Layer 11 of a small transformer language model trained on English Wikipedia (19 layers, counted from 0, width 96).
A neuron adds its activation times its output weights to the MLP's output. To switch it off is to set its activation to zero at one token and run the rest of the model.

Output weights of the MLP neurons that the questions are about. A number n stands for (n - 500) times 0.00098.
n52: 444,466,525,563,624,444,432,629,502,429,471,525,440,449,466,519,573,550,507,483,629,311,563,640,517,500,438,565,482,527,418,568,474,623,603,483,444,417,554,568,488,513,414,565,558,485,434,421,520,346,513,393,517,489,607,551,433,466,478,320,516,450,534,472,454,626,432,442,526,452,555,637,450,681,408,449,403,694,556,527,483,339,510,502,494,314,505,440,595,486,553,250,641,382,527,474
n97: 362,500,396,582,371,504,514,452,615,647,391,704,603,648,619,578,422,589,395,234,547,529,349,629,523,366,567,593,213,392,583,384,508,560,484,536,329,560,549,422,538,624,287,550,503,228,739,669,225,665,465,667,541,451,469,445,464,419,658,467,362,550,357,591,254,440,590,381,489,769,481,412,699,665,515,504,527,530,585,363,598,453,606,273,572,527,526,719,385,588,270,332,663,477,556,299
n148: 580,540,601,417,465,496,763,528,514,338,291,610,457,593,547,417,297,465,408,428,592,645,396,504,422,511,385,517,628,587,702,602,492,701,561,521,512,427,493,363,574,492,593,571,682,265,485,332,487,343,716,455,511,401,563,618,731,528,393,739,411,678,600,727,718,399,416,731,346,325,496,343,348,672,430,695,371,478,349,496,226,620,507,610,348,567,328,466,572,521,515,407,431,448,435,465
n193: 553,316,570,636,399,497,542,564,481,322,515,563,641,448,531,475,453,646,430,509,411,686,620,324,465,721,43,449,422,397,520,516,412,340,503,573,408,469,659,670,427,494,430,432,483,419,469,435,475,546,516,604,547,630,373,582,378,547,589,567,509,678,487,507,576,426,491,543,472,522,542,601,586,450,421,550,588,585,398,421,522,415,463,424,320,516,543,526,578,366,581,296,478,278,310,377
n197: 489,503,257,714,549,457,489,496,470,379,251,458,389,585,246,448,590,480,429,478,567,454,467,622,581,653,575,496,313,418,603,558,269,519,658,522,643,523,684,418,527,317,662,129,599,422,725,693,461,651,446,728,493,725,531,359,627,541,265,423,436,561,480,448,391,681,448,385,474,707,381,659,650,750,409,608,457,605,622,340,462,340,540,424,525,309,371,585,422,603,488,504,504,674,395,500
n206: 637,507,384,287,208,378,345,421,388,487,437,602,381,484,488,448,705,740,394,393,381,558,635,500,331,558,576,680,629,576,576,412,487,460,649,461,421,488,448,564,451,433,622,446,595,448,444,475,690,480,632,760,629,632,340,412,560,600,551,500,644,644,513,530,540,850,541,656,718,508,545,599,586,504,211,604,672,476,719,345,597,539,256,581,414,701,294,537,304,563,412,529,264,442,608,975
n218: 585,542,430,441,574,426,558,603,540,447,497,368,408,379,211,441,531,549,529,537,650,462,458,618,462,517,434,587,642,420,449,657,619,546,524,492,636,503,560,455,639,630,615,368,534,469,585,461,480,480,442,625,389,441,584,613,346,583,413,528,648,456,784,434,249,500,646,449,466,607,322,629,494,433,584,503,565,643,466,601,503,552,545,474,465,355,562,447,449,558,595,398,602,342,500,541
n270: 504,410,359,684,512,472,564,489,520,578,424,402,526,445,429,441,544,534,315,513,523,522,574,614,480,588,418,435,509,599,584,353,507,424,530,500,493,400,562,404,376,500,487,537,512,573,462,526,612,465,634,384,608,323,380,447,521,392,546,554,561,507,582,474,544,502,531,544,622,496,491,544,418,548,576,529,493,524,555,498,431,455,565,507,678,468,524,536,485,530,479,638,592,502,632,525
n289: 568,256,503,407,622,416,580,552,589,503,599,422,564,591,562,441,435,532,587,459,594,487,553,535,448,575,434,494,666,631,253,574,419,458,378,657,364,521,524,565,433,543,488,641,432,612,613,650,630,208,613,557,381,390,567,512,383,490,480,506,458,357,459,522,238,640,464,500,394,594,546,567,558,590,440,494,516,545,450,678,404,437,477,298,507,388,336,528,329,517,358,342,518,518,503,511
n296: 506,553,591,405,815,506,423,422,568,494,606,569,500,424,713,509,509,237,562,452,560,269,331,568,430,669,497,443,438,517,647,459,342,577,443,547,503,417,546,672,509,550,503,429,612,494,671,503,549,551,485,562,534,491,369,452,437,472,503,405,360,512,518,497,478,512,468,639,511,438,500,500,550,651,624,503,372,520,418,456,664,566,377,647,635,715,458,597,401,567,435,503,455,579,668,549
n354: 503,422,410,430,453,444,546,596,608,430,415,500,493,583,571,490,466,496,535,453,525,724,387,700,579,572,379,764,493,510,553,566,496,598,560,553,401,206,527,623,503,686,440,702,442,473,463,553,581,483,497,410,621,419,476,355,568,504,573,517,748,483,443,568,177,312,553,329,367,590,427,477,776,710,531,303,335,500,447,380,598,520,427,391,477,424,503,347,570,576,356,210,584,483,520,299
n376: 655,516,483,412,463,423,552,541,528,550,495,491,497,608,654,436,382,531,574,444,619,428,508,478,535,541,613,530,631,705,515,398,471,622,571,684,537,381,461,375,431,520,409,436,377,458,500,388,584,456,506,487,579,546,457,359,497,289,343,442,516,290,467,607,506,497,424,631,511,525,419,528,494,379,723,377,485,624,762,474,392,486,616,437,392,546,492,538,455,464,641,549,590,654,694,608
n448: 312,554,582,442,523,380,497,568,595,723,508,508,469,329,471,690,489,341,477,610,469,450,361,550,554,307,486,480,461,420,492,572,456,468,475,492,517,407,598,466,543,644,443,437,529,450,635,606,497,385,415,391,641,430,695,497,494,575,643,396,503,628,633,472,393,386,443,387,655,610,418,594,522,477,422,450,353,580,453,416,513,531,490,487,623,476,424,566,474,453,517,500,458,620,532,638
n484: 493,612,662,454,313,465,468,680,522,352,475,300,482,464,427,726,705,440,393,460,752,719,486,446,673,376,349,577,587,419,546,580,427,507,678,554,472,566,441,427,605,389,435,356,600,569,603,469,508,305,560,462,504,480,556,604,640,528,640,482,618,279,508,578,169,401,456,573,290,504,511,381,387,575,507,464,316,574,587,563,729,297,626,329,508,463,410,205,281,676,672,601,708,421,697,556
n485: 397,361,457,442,434,620,527,456,539,416,367,585,692,544,456,564,595,648,518,517,465,633,629,544,574,505,573,495,465,428,438,399,485,466,521,486,558,693,531,541,617,393,317,457,525,450,520,529,760,582,580,548,506,448,742,710,559,443,371,664,566,551,544,488,578,446,521,447,382,462,388,615,626,569,438,575,421,508,439,472,629,646,563,576,522,472,429,417,586,557,468,560,622,718,597,339
n511: 446,715,547,416,595,364,703,455,397,563,466,295,583,292,347,416,511,500,669,349,472,589,542,485,449,355,520,412,393,324,283,726,520,481,439,526,600,769,764,633,473,588,455,441,437,534,225,400,452,304,370,296,267,379,484,692,366,342,620,508,569,469,472,423,453,553,596,709,560,443,504,556,547,479,446,652,117,661,515,636,569,233,362,372,695,496,632,465,519,507,297,563,561,504,641,533

Each question names a token from some text and the token that comes next. It shows the activations a of the neurons there, in the order above. A number n stands for (n - 500) times 0.0072.

Then comes g, the gradient of the next token's log-probability with respect to the MLP's output, scaled to length 1. A neuron's effect is roughly proportional to its activation times (output weights . g). A number n stands for (n - 500) times 0.00092.

"put", then "ed"
a: 681,496,486,478,477,485,478,481,489,500,481,479,669,500,480,484
g: 230,645,658,533,507,489,477,549,535,588,608,458,482,379,551,411,376,406,535,452,476,739,396,676,761,239,492,569,573,508,521,613,614,350,561,443,407,459,532,386,575,488,661,620,408,471,453,430,298,671,588,397,599,728,468,349,419,665,520,472,444,499,599,469,420,427,557,554,403,423,431,407,609,362,440,569,532,692,586,610,649,555,604,639,256,548,316,599,599,505,490,448,312,569,555,395
Which neuron, switched off, raises the next token's probability most? n52

" Te", then "ch"
a: 483,498,479,490,751,498,494,480,487,540,496,482,495,499,495,492
g: 256,473,532,394,569,575,325,589,533,383,449,573,214,342,350,535,325,284,717,481,550,487,437,584,442,510,424,480,577,620,616,506,411,707,397,614,443,583,505,388,488,494,477,501,636,442,389,585,444,574,407,436,660,486,679,628,556,590,487,526,601,395,548,573,518,576,452,499,567,411,442,816,708,502,488,701,383,526,702,487,636,553,319,480,678,526,549,285,333,571,556,602,468,468,526,455
Which neuron, switched off, lowers the next token's probability most? n197

"d", then "ant"
a: 478,496,488,489,500,500,549,481,480,484,498,479,478,500,484,492
g: 439,480,427,531,431,312,490,426,383,469,483,403,550,455,436,406,452,267,371,686,394,307,551,460,587,171,678,598,526,564,473,571,585,470,479,343,460,424,665,575,500,669,558,443,492,493,570,556,263,509,397,490,533,369,632,315,238,478,277,357,445,375,437,519,565,357,557,605,507,692,534,613,510,446,471,521,396,534,612,476,564,554,459,403,745,562,406,527,594,550,695,695,478,667,583,419
Which neuron, switched off, raises the next token's probability most? n448

" remain", then "ing"
a: 481,499,491,485,485,478,564,583,485,502,483,768,503,499,481,488
g: 792,562,465,488,556,602,461,441,657,664,490,606,503,368,436,531,458,661,598,297,435,463,416,525,360,496,418,411,556,487,497,715,379,496,397,435,607,643,627,522,656,365,518,695,587,683,482,545,531,595,368,445,440,443,748,577,406,611,390,474,253,418,590,533,391,378,316,540,518,584,529,745,530,511,665,689,469,615,561,538,475,288,275,372,439,497,485,657,389,386,534,424,571,517,477,491
Which neuron, switched off, lowers the next token's probability most? n218

",", then " England"
a: 485,612,495,498,498,499,479,497,486,662,498,477,539,953,489,492
g: 382,475,237,362,576,516,496,484,410,585,577,592,436,667,495,625,683,443,707,570,283,605,455,578,523,637,599,511,473,617,334,484,514,452,677,466,511,378,594,596,284,553,499,479,476,447,509,501,369,392,323,518,375,492,606,456,397,404,403,353,629,440,580,688,465,405,532,748,549,520,468,331,253,656,520,269,516,488,623,433,421,349,578,537,517,435,429,492,307,505,395,463,669,401,689,618
Which neuron, switched off, lowers the next token's probability most? n484

"-", then "ba"
a: 697,486,497,491,499,488,497,477,493,484,499,477,494,492,481,483
g: 882,633,476,334,632,475,366,456,599,597,719,654,498,522,361,435,650,409,425,795,634,517,391,475,696,529,640,376,446,474,352,434,598,509,545,318,444,625,448,461,632,520,541,654,588,350,528,424,430,328,423,510,313,323,415,448,578,470,606,473,489,334,412,607,571,401,478,578,477,289,602,615,520,448,519,496,434,620,633,399,302,531,569,520,571,528,570,365,595,378,450,524,563,504,543,521
Which neuron, switched off, lowers the next token's probability most? n52

"at", then " to"
a: 503,498,506,490,500,500,481,479,497,635,483,493,508,490,482,487
g: 430,478,439,489,597,658,570,504,381,532,600,314,616,655,437,559,393,503,622,653,552,593,401,404,440,648,370,593,431,467,624,619,548,558,690,556,465,360,440,507,289,533,627,450,390,486,387,550,794,433,540,494,407,608,300,455,569,470,512,465,404,686,579,415,569,594,485,390,409,365,682,653,607,458,405,410,479,574,451,359,635,485,476,341,261,372,604,386,476,529,740,451,243,475,334,628
Which neuron, switched off, raises the next token's probability most? n296

"la", then "u"
a: 492,499,498,477,478,486,479,496,486,492,499,479,478,496,487,492
g: 685,617,487,426,673,395,400,409,525,500,407,620,412,365,403,562,557,386,663,357,346,571,488,425,390,641,504,397,318,503,742,584,440,362,488,661,544,469,590,516,669,362,583,508,483,358,793,557,596,397,333,513,563,435,659,393,725,623,512,576,277,464,569,442,431,583,573,496,318,607,512,448,336,699,516,379,539,468,556,604,431,399,296,506,425,400,373,389,539,614,453,535,690,477,475,530
Which neuron, switched off, raises the next token's probability most? n197

"ident", then " at"
a: 639,478,492,490,500,498,512,487,495,477,477,478,496,494,726,500
g: 643,437,520,476,650,439,525,548,254,436,452,677,397,368,518,456,592,483,559,385,607,391,614,457,372,659,333,401,568,592,500,623,661,462,459,549,648,473,479,657,584,457,515,675,374,558,254,615,578,506,423,551,271,501,302,603,241,565,566,536,459,573,425,448,636,509,603,553,532,464,632,636,755,547,608,356,451,468,616,619,592,542,312,458,527,501,420,429,704,475,603,622,552,415,502,760
Which neuron, switched off, lowers the next token's probability most? n52

"s", then "es"
a: 493,478,480,496,499,497,491,479,535,479,639,492,482,499,497,510
g: 446,393,568,376,413,369,661,648,451,374,576,568,414,643,703,394,445,404,490,643,659,646,701,353,526,596,417,549,472,531,484,362,418,415,544,500,537,295,495,484,546,565,319,427,513,485,403,355,433,431,439,557,427,660,377,424,506,309,321,523,683,462,237,528,429,472,733,426,523,467,441,433,341,583,383,350,527,380,386,585,498,706,648,620,651,720,361,352,603,560,514,498,636,542,540,528
Which neuron, switched off, lowers the next token's probability most? n354

" c", then "or"
a: 491,500,499,668,496,496,478,477,495,481,499,566,482,500,482,498
g: 369,404,471,447,555,518,482,506,444,539,623,339,548,710,510,616,367,619,391,412,497,576,324,444,487,567,436,386,455,542,375,532,531,504,427,438,282,428,773,389,648,440,591,488,353,669,304,777,331,452,370,503,659,619,422,477,408,753,556,444,458,530,509,558,432,573,552,691,382,533,526,564,473,631,487,520,475,622,503,362,536,537,254,622,439,618,474,394,437,810,533,421,487,448,307,432
Which neuron, switched off, raises the next token's probability most? n376

"or", then "re"
a: 530,500,498,478,499,478,478,485,482,487,498,480,488,482,482,503
g: 504,457,377,376,559,507,605,334,699,612,631,278,496,566,629,459,496,339,411,637,422,589,413,614,630,497,331,251,575,443,500,632,626,537,499,671,557,567,495,446,535,543,434,489,415,797,543,451,499,558,474,545,642,584,553,511,372,475,744,340,747,470,573,353,445,479,284,462,467,510,575,600,445,649,426,360,402,349,432,490,512,556,631,316,361,607,560,459,555,722,511,499,572,494,711,431
Which neuron, switched off, raises the next token's probability most? n484

"serve", then " in"
a: 491,478,495,478,641,492,477,488,510,492,531,714,494,484,497,646
g: 403,656,505,486,518,466,489,467,363,697,313,612,586,435,556,619,713,458,638,440,303,676,490,513,315,403,573,328,348,487,423,536,541,438,677,551,652,448,619,581,478,309,582,494,307,577,250,454,631,579,613,518,460,604,566,527,371,642,581,468,530,588,590,449,423,529,424,766,558,559,508,700,482,529,686,501,639,631,640,451,677,484,548,538,265,451,621,589,641,617,598,549,532,417,384,519
Which neuron, switched off, lowers the next token's probability most? n511

"-", then " House"
a: 486,495,480,495,500,480,498,492,483,507,478,564,478,499,498,479
g: 616,386,326,592,444,420,700,580,502,262,536,579,352,561,736,604,534,438,397,498,504,585,497,512,514,542,388,559,461,361,708,657,313,604,423,644,544,562,370,429,484,551,642,563,508,554,695,377,525,490,540,463,538,557,543,656,394,514,623,656,459,495,585,353,393,549,673,357,755,458,608,550,538,659,430,489,573,752,430,538,444,499,531,568,382,340,541,533,261,461,294,412,275,554,405,501
Which neuron, switched off, raises the next token's probability most? n376

" ", then "th"
a: 496,477,494,487,498,791,498,525,618,521,480,477,495,497,498,478
g: 732,478,695,317,607,506,459,618,534,663,601,766,579,362,551,294,486,372,444,598,299,327,623,498,408,455,446,408,244,458,639,454,305,539,566,345,496,581,429,356,386,576,446,595,535,665,475,616,635,438,419,413,408,458,543,406,585,589,301,550,686,436,383,660,644,350,424,409,373,595,440,485,399,386,578,567,427,579,581,437,441,625,402,388,389,468,412,539,579,490,410,536,424,454,369,390
Which neuron, switched off, raises the next token's probability most? n206

" B", then "y"
a: 495,487,524,477,482,480,495,585,486,509,483,478,485,494,477,499
g: 438,531,766,477,521,443,325,620,646,512,330,658,524,393,631,561,344,374,389,498,397,436,590,600,345,647,430,351,504,635,601,664,456,652,591,387,488,458,409,478,455,521,539,691,457,360,382,523,341,494,480,534,343,617,501,703,248,391,488,625,606,370,488,574,531,560,437,528,394,175,575,462,509,435,261,436,523,673,386,628,621,465,445,590,520,622,437,458,628,441,461,422,602,556,400,614
Which neuron, switched off, raises the next token's probability most? n270

"y", then " are"
a: 480,487,871,498,485,498,689,477,488,556,552,499,493,481,477,480
g: 429,466,409,332,519,532,526,685,485,300,489,330,263,407,452,446,386,552,465,248,342,569,492,390,675,602,636,554,553,499,422,406,505,624,349,410,361,395,591,665,391,657,362,575,606,786,428,426,550,615,737,372,461,555,766,559,758,453,474,551,366,540,455,504,454,609,630,508,446,397,527,527,375,474,514,613,400,447,447,563,548,686,400,587,550,616,529,537,611,435,427,537,474,489,335,451
Which neuron, switched off, raises the next token's probability most? n218

"g", then "ir"
a: 481,481,479,489,495,477,718,600,584,484,480,478,479,478,490,499
g: 724,458,348,571,538,614,543,426,474,454,334,510,525,565,657,567,725,559,645,410,454,579,663,512,502,653,549,522,366,378,483,405,469,443,249,513,357,595,489,574,557,474,443,346,559,520,590,576,614,243,660,420,536,238,530,568,421,390,505,500,588,469,462,381,630,661,406,806,519,665,452,624,536,580,335,600,307,434,445,305,400,439,546,310,308,500,533,568,591,488,434,406,528,548,404,464
Which two neurons, each switched off alone, lower its probability most, in order? n289, n270

"st", then " a"
a: 484,544,499,514,479,498,482,478,480,490,497,482,482,600,494,498
g: 385,634,386,315,611,524,554,553,500,277,541,642,669,511,357,392,270,402,575,522,553,523,523,597,417,327,501,677,445,516,499,588,663,597,458,356,405,570,491,365,462,533,692,417,536,736,401,628,517,397,325,260,545,592,498,560,354,221,317,502,379,454,628,361,642,531,500,382,583,497,730,634,572,382,358,575,509,503,522,589,706,535,501,509,583,601,519,626,467,487,489,587,548,416,583,566
Which neuron, switched off, raises the next token's probability most? n484

"n", then "la"
a: 549,489,479,494,477,494,478,527,493,487,489,479,534,498,493,499
g: 455,499,574,305,484,723,495,574,397,429,618,376,564,622,376,498,607,467,502,646,560,379,280,472,486,497,590,575,457,532,317,699,691,382,298,533,479,347,698,392,606,520,523,428,600,466,595,555,489,357,665,381,433,374,519,373,407,370,524,582,568,468,760,650,490,654,569,345,594,519,341,361,513,421,694,571,556,446,383,503,407,556,478,418,463,303,666,508,454,560,553,618,270,359,560,382
Which neuron, switched off, raises the next token's probability most? n218

"re", then "der"
a: 477,499,500,491,478,488,684,495,482,481,498,491,720,491,488,496
g: 417,568,323,471,468,529,594,460,288,363,607,557,463,489,430,330,388,566,641,642,584,660,517,583,461,699,516,699,475,558,762,501,515,527,494,512,484,662,692,379,411,493,457,586,602,577,477,519,466,704,285,373,647,645,519,412,373,522,474,570,369,535,443,520,662,211,665,603,622,495,416,394,540,475,556,559,442,506,587,699,545,586,537,540,520,446,543,273,481,639,258,404,411,401,528,679
Which neuron, switched off, raises the next token's probability most? n448

"i", then "è"
a: 541,499,527,483,485,494,526,481,484,481,483,494,491,499,484,495
g: 502,393,420,659,595,395,533,348,344,437,530,242,272,479,435,464,409,506,347,470,363,570,501,560,712,287,567,641,428,474,263,451,495,594,433,375,496,441,575,518,485,574,507,570,518,656,565,581,345,337,343,576,368,308,775,615,356,485,507,491,487,338,599,518,442,467,559,581,583,525,377,498,433,356,589,421,588,353,673,444,620,398,416,670,758,556,623,373,477,616,544,548,447,605,540,477
Which neuron, switched off, raises the next token's probability most? n148

"al", then "c"
a: 489,499,500,489,492,564,581,497,500,486,500,553,490,491,492,493
g: 551,523,774,431,498,472,395,496,602,427,414,479,530,597,338,571,418,519,572,553,357,640,398,374,492,630,651,543,458,273,568,485,492,613,674,574,503,681,584,398,620,499,402,480,567,772,396,393,418,702,606,489,614,245,573,647,512,515,538,524,640,595,593,538,330,387,623,509,471,316,386,390,640,451,531,727,437,541,492,498,342,454,391,503,409,305,506,306,541,560,297,573,598,579,366,568
Which neuron, switched off, lowers the next token's probability most? n218

"n", then "ock"
a: 477,499,492,491,481,488,811,484,497,479,493,478,478,500,524,493
g: 625,638,324,580,393,610,705,324,557,531,524,350,515,598,488,666,470,534,426,383,429,515,394,328,713,451,457,659,542,525,558,673,337,485,419,444,580,461,455,499,551,400,719,454,388,517,565,460,309,474,660,390,358,311,466,427,398,385,500,365,444,383,605,636,503,520,481,265,490,497,676,686,591,599,518,810,500,388,504,595,498,446,500,441,477,721,555,521,481,524,603,355,714,602,475,395
Which neuron, switched off, lowers the next token's probability most? n218

"z", then "z"
a: 484,497,481,497,494,495,479,477,485,477,495,479,478,478,517,500
g: 469,455,396,545,478,434,442,726,462,487,477,574,501,410,497,445,625,377,433,629,564,401,586,579,422,463,361,550,448,629,553,475,492,466,447,514,533,578,548,491,389,413,308,535,494,578,693,619,437,529,395,304,578,306,477,444,536,513,549,421,489,500,573,412,508,431,574,487,427,501,356,620,490,603,497,591,622,536,845,733,477,420,429,372,685,418,186,529,440,435,311,746,462,890,589,407
Which neuron, switched off, lowers the next token's probability most? n148

"g", then "lic"
a: 611,500,497,487,490,495,640,478,499,493,500,574,486,499,498,499
g: 296,634,596,591,495,452,643,643,486,439,447,351,442,490,588,492,665,451,588,526,656,488,454,456,380,551,551,486,588,343,128,243,338,610,454,657,327,306,506,534,600,549,530,482,725,497,253,470,627,418,505,457,467,617,368,412,556,573,661,523,323,395,502,359,428,518,356,557,600,550,536,522,476,507,410,632,345,452,398,462,554,644,515,607,604,321,361,386,408,509,633,619,528,424,457,412
Which neuron, switched off, lowers the next token's probability most? n52

" ", then "49"
a: 478,497,482,478,497,838,478,478,603,556,484,486,481,500,498,495
g: 442,403,630,372,511,593,724,597,554,453,590,369,545,417,413,281,428,551,425,570,293,520,559,744,448,384,187,378,283,415,454,433,571,554,406,495,447,550,401,513,645,356,483,595,421,569,344,494,489,447,608,617,622,420,617,641,519,572,463,482,527,591,598,240,294,696,312,405,405,651,477,434,417,422,532,400,554,566,474,448,663,366,483,546,603,512,662,670,331,425,475,464,411,437,557,544
Which neuron, switched off, raises the next token's probability most? n206

"en", then "ic"
a: 485,478,478,495,497,494,479,579,488,513,492,497,495,493,523,498
g: 411,516,549,608,406,452,362,453,527,627,528,190,503,372,525,371,412,502,508,247,371,535,612,353,454,495,543,692,569,518,637,500,450,384,324,246,413,369,622,500,427,576,634,526,606,540,529,495,257,545,594,405,427,378,618,518,396,533,668,236,624,194,498,567,447,293,465,479,611,475,367,531,403,410,523,638,440,559,465,330,428,559,488,557,515,590,459,455,491,567,649,530,412,712,469,539
Which neuron, switched off, lowers the next token's probability most? n270

"s", then "."
a: 495,479,560,499,497,496,477,694,478,776,499,478,491,496,477,479
g: 588,353,487,456,297,261,444,491,223,529,339,331,535,617,295,630,411,525,248,366,352,487,597,541,399,473,500,434,490,486,446,616,567,566,617,579,642,317,290,588,506,550,517,624,427,457,543,589,663,460,625,480,354,483,325,454,536,581,534,411,589,473,530,370,607,596,573,342,460,500,329,651,394,480,604,680,513,559,496,550,418,614,758,316,593,486,504,342,592,594,419,479,510,379,445,374
Which neuron, switched off, lowers the next token's probability most? n270

"am", then "in"
a: 483,498,478,489,478,545,477,495,496,496,491,484,490,500,478,499
g: 476,601,579,398,574,581,429,358,610,606,393,466,628,416,338,476,306,243,632,392,464,493,474,416,689,393,637,592,633,459,443,435,417,561,377,455,510,614,547,535,373,427,472,418,694,576,467,480,351,697,533,459,383,434,660,282,354,434,674,408,714,311,489,429,601,511,466,530,224,424,650,489,527,253,394,527,468,567,499,545,550,588,407,352,524,408,448,452,667,427,413,559,475,545,720,378
Which neuron, switched off, raises the next token's probability most? n206

" ", then "ta"
a: 490,484,482,493,500,739,484,479,553,485,485,479,491,498,483,491
g: 357,540,544,498,634,594,580,512,489,451,619,690,464,330,465,551,577,384,590,605,597,427,552,633,455,343,338,598,491,799,367,475,617,468,538,458,441,517,382,577,595,433,503,672,423,570,697,555,511,536,407,583,752,319,438,232,529,306,670,629,538,556,569,683,605,542,415,393,640,361,467,453,527,541,455,541,726,485,405,654,683,506,498,477,573,564,430,692,446,335,431,658,584,585,418,396
Which neuron, switched off, raises the next token's probability most? n206

" It", then " include"
a: 482,488,972,497,492,502,576,478,477,585,546,479,485,492,478,499
g: 391,421,513,530,610,774,456,750,508,512,351,307,263,683,444,686,339,556,506,509,624,582,476,472,676,448,665,603,531,587,361,563,361,705,644,243,512,407,686,648,406,623,542,743,555,631,554,455,669,394,553,439,590,555,603,509,581,486,628,398,389,447,704,366,543,495,594,613,564,436,481,665,482,461,533,613,520,494,497,462,373,388,444,569,423,611,437,387,478,457,447,508,549,579,523,573
Which neuron, switched off, lowers the next token's probability most? n148

" la", then "mar"
a: 503,491,488,678,494,498,479,479,498,488,500,625,513,494,486,479
g: 452,432,362,400,321,554,434,512,656,478,628,618,611,431,687,553,412,557,543,485,539,376,655,359,418,454,551,811,468,303,452,380,604,529,375,475,551,270,463,707,256,684,607,566,540,534,570,455,590,474,526,500,466,343,539,472,535,350,646,661,523,482,635,551,526,374,547,575,824,578,480,459,599,486,679,669,401,465,272,422,451,539,461,432,517,524,453,490,326,371,561,486,365,380,497,580
Which neuron, switched off, lowers the next token's probability most? n193

"ur", then "s"
a: 503,499,500,493,495,495,500,484,499,493,500,595,498,497,495,487
g: 467,524,496,483,538,375,525,387,259,608,490,459,710,468,545,485,718,542,526,620,397,455,514,563,664,634,475,630,489,622,407,396,688,364,754,650,650,437,495,571,358,552,427,394,388,458,428,458,564,483,521,427,511,559,426,492,396,381,401,381,621,526,459,357,163,442,292,532,492,445,373,427,607,400,493,313,451,452,350,524,565,348,594,316,497,380,547,681,209,568,539,478,543,585,395,613
Which neuron, switched off, lowers the next token's probability most? n376

",", then " Du"
a: 496,617,492,494,500,490,490,531,477,661,493,477,477,636,484,477
g: 288,436,423,452,303,660,496,415,513,687,596,478,758,511,491,427,409,491,427,418,244,561,538,531,520,322,401,434,290,476,476,256,414,587,413,483,695,492,662,486,575,513,450,590,442,470,557,397,222,652,350,619,537,506,493,466,708,465,659,589,480,570,515,457,380,262,526,548,411,556,614,513,381,606,531,514,542,430,391,288,612,411,546,431,521,424,614,514,379,618,399,510,293,453,613,381
Which neuron, switched off, lowers the next token's probability most? n97

"th", then "en"
a: 495,500,500,569,549,491,477,490,498,477,488,479,499,500,477,497
g: 680,539,402,530,377,393,366,449,586,338,484,621,555,454,535,473,494,391,495,498,458,459,603,480,491,620,428,465,518,689,666,579,465,482,411,609,361,469,377,497,505,357,272,213,450,348,562,428,517,574,464,534,277,484,462,573,583,559,533,408,560,364,275,514,504,317,651,207,485,563,235,445,551,408,530,299,401,566,402,409,700,449,415,667,603,510,516,516,522,501,591,345,278,490,343,616
Which neuron, switched off, lowers the next token's probability most? n193

" program", then " with"
a: 481,643,480,496,491,497,482,482,479,590,480,482,485,493,484,499
g: 498,625,465,436,509,519,419,538,437,392,400,692,448,449,554,728,580,717,665,478,279,405,408,455,457,553,466,430,443,583,755,432,616,579,565,586,425,216,360,549,671,545,667,606,567,515,572,655,648,541,555,345,372,619,582,466,592,572,415,542,554,638,384,183,579,599,435,463,460,557,552,554,772,694,556,516,547,500,613,372,612,495,483,633,457,548,488,425,443,404,638,580,403,413,409,627
Which neuron, switched off, lowers the next token's probability most? n296

" School", then " C"
a: 495,648,477,500,485,494,487,484,493,478,494,477,491,498,478,500
g: 561,549,567,623,685,645,596,492,575,723,484,575,443,427,394,629,425,471,327,428,625,586,495,562,474,889,285,416,397,330,575,524,360,459,428,599,534,466,577,516,353,480,435,595,666,417,589,372,377,383,543,693,441,296,477,468,459,480,698,413,456,614,403,521,553,461,223,534,526,476,458,327,639,497,514,404,406,525,518,575,483,430,602,333,447,470,478,362,585,307,278,421,443,501,369,522
Which neuron, switched off, lowers the next token's probability most? n97

" ", then "serve"
a: 489,490,486,485,488,918,492,479,588,478,479,480,494,498,486,487
g: 381,771,471,424,494,457,654,447,479,250,669,527,498,483,478,536,479,273,514,538,548,530,539,513,523,527,565,519,464,593,378,462,751,588,517,478,387,427,444,670,494,311,431,334,567,419,644,319,395,311,386,583,561,626,631,485,516,344,617,601,576,508,457,611,525,398,450,439,581,318,383,501,377,439,400,508,572,357,464,279,742,486,606,570,613,357,606,596,314,400,457,568,732,496,628,351
Which neuron, switched off, raises the next token's probability most? n206

"am", then " Hu"
a: 491,490,483,491,500,530,611,528,492,816,495,479,485,485,629,500
g: 339,418,452,405,681,388,428,477,627,610,459,554,491,599,624,475,311,559,437,434,197,484,576,565,308,482,340,422,438,487,746,384,439,485,388,559,617,505,512,384,628,440,711,403,570,623,698,435,216,705,413,524,511,492,639,472,582,543,640,557,442,528,451,533,401,563,505,427,488,718,640,318,516,651,400,437,561,435,486,565,448,402,490,343,255,531,365,614,346,607,355,522,490,465,523,531
Which neuron, switched off, raises the next token's probability most? n485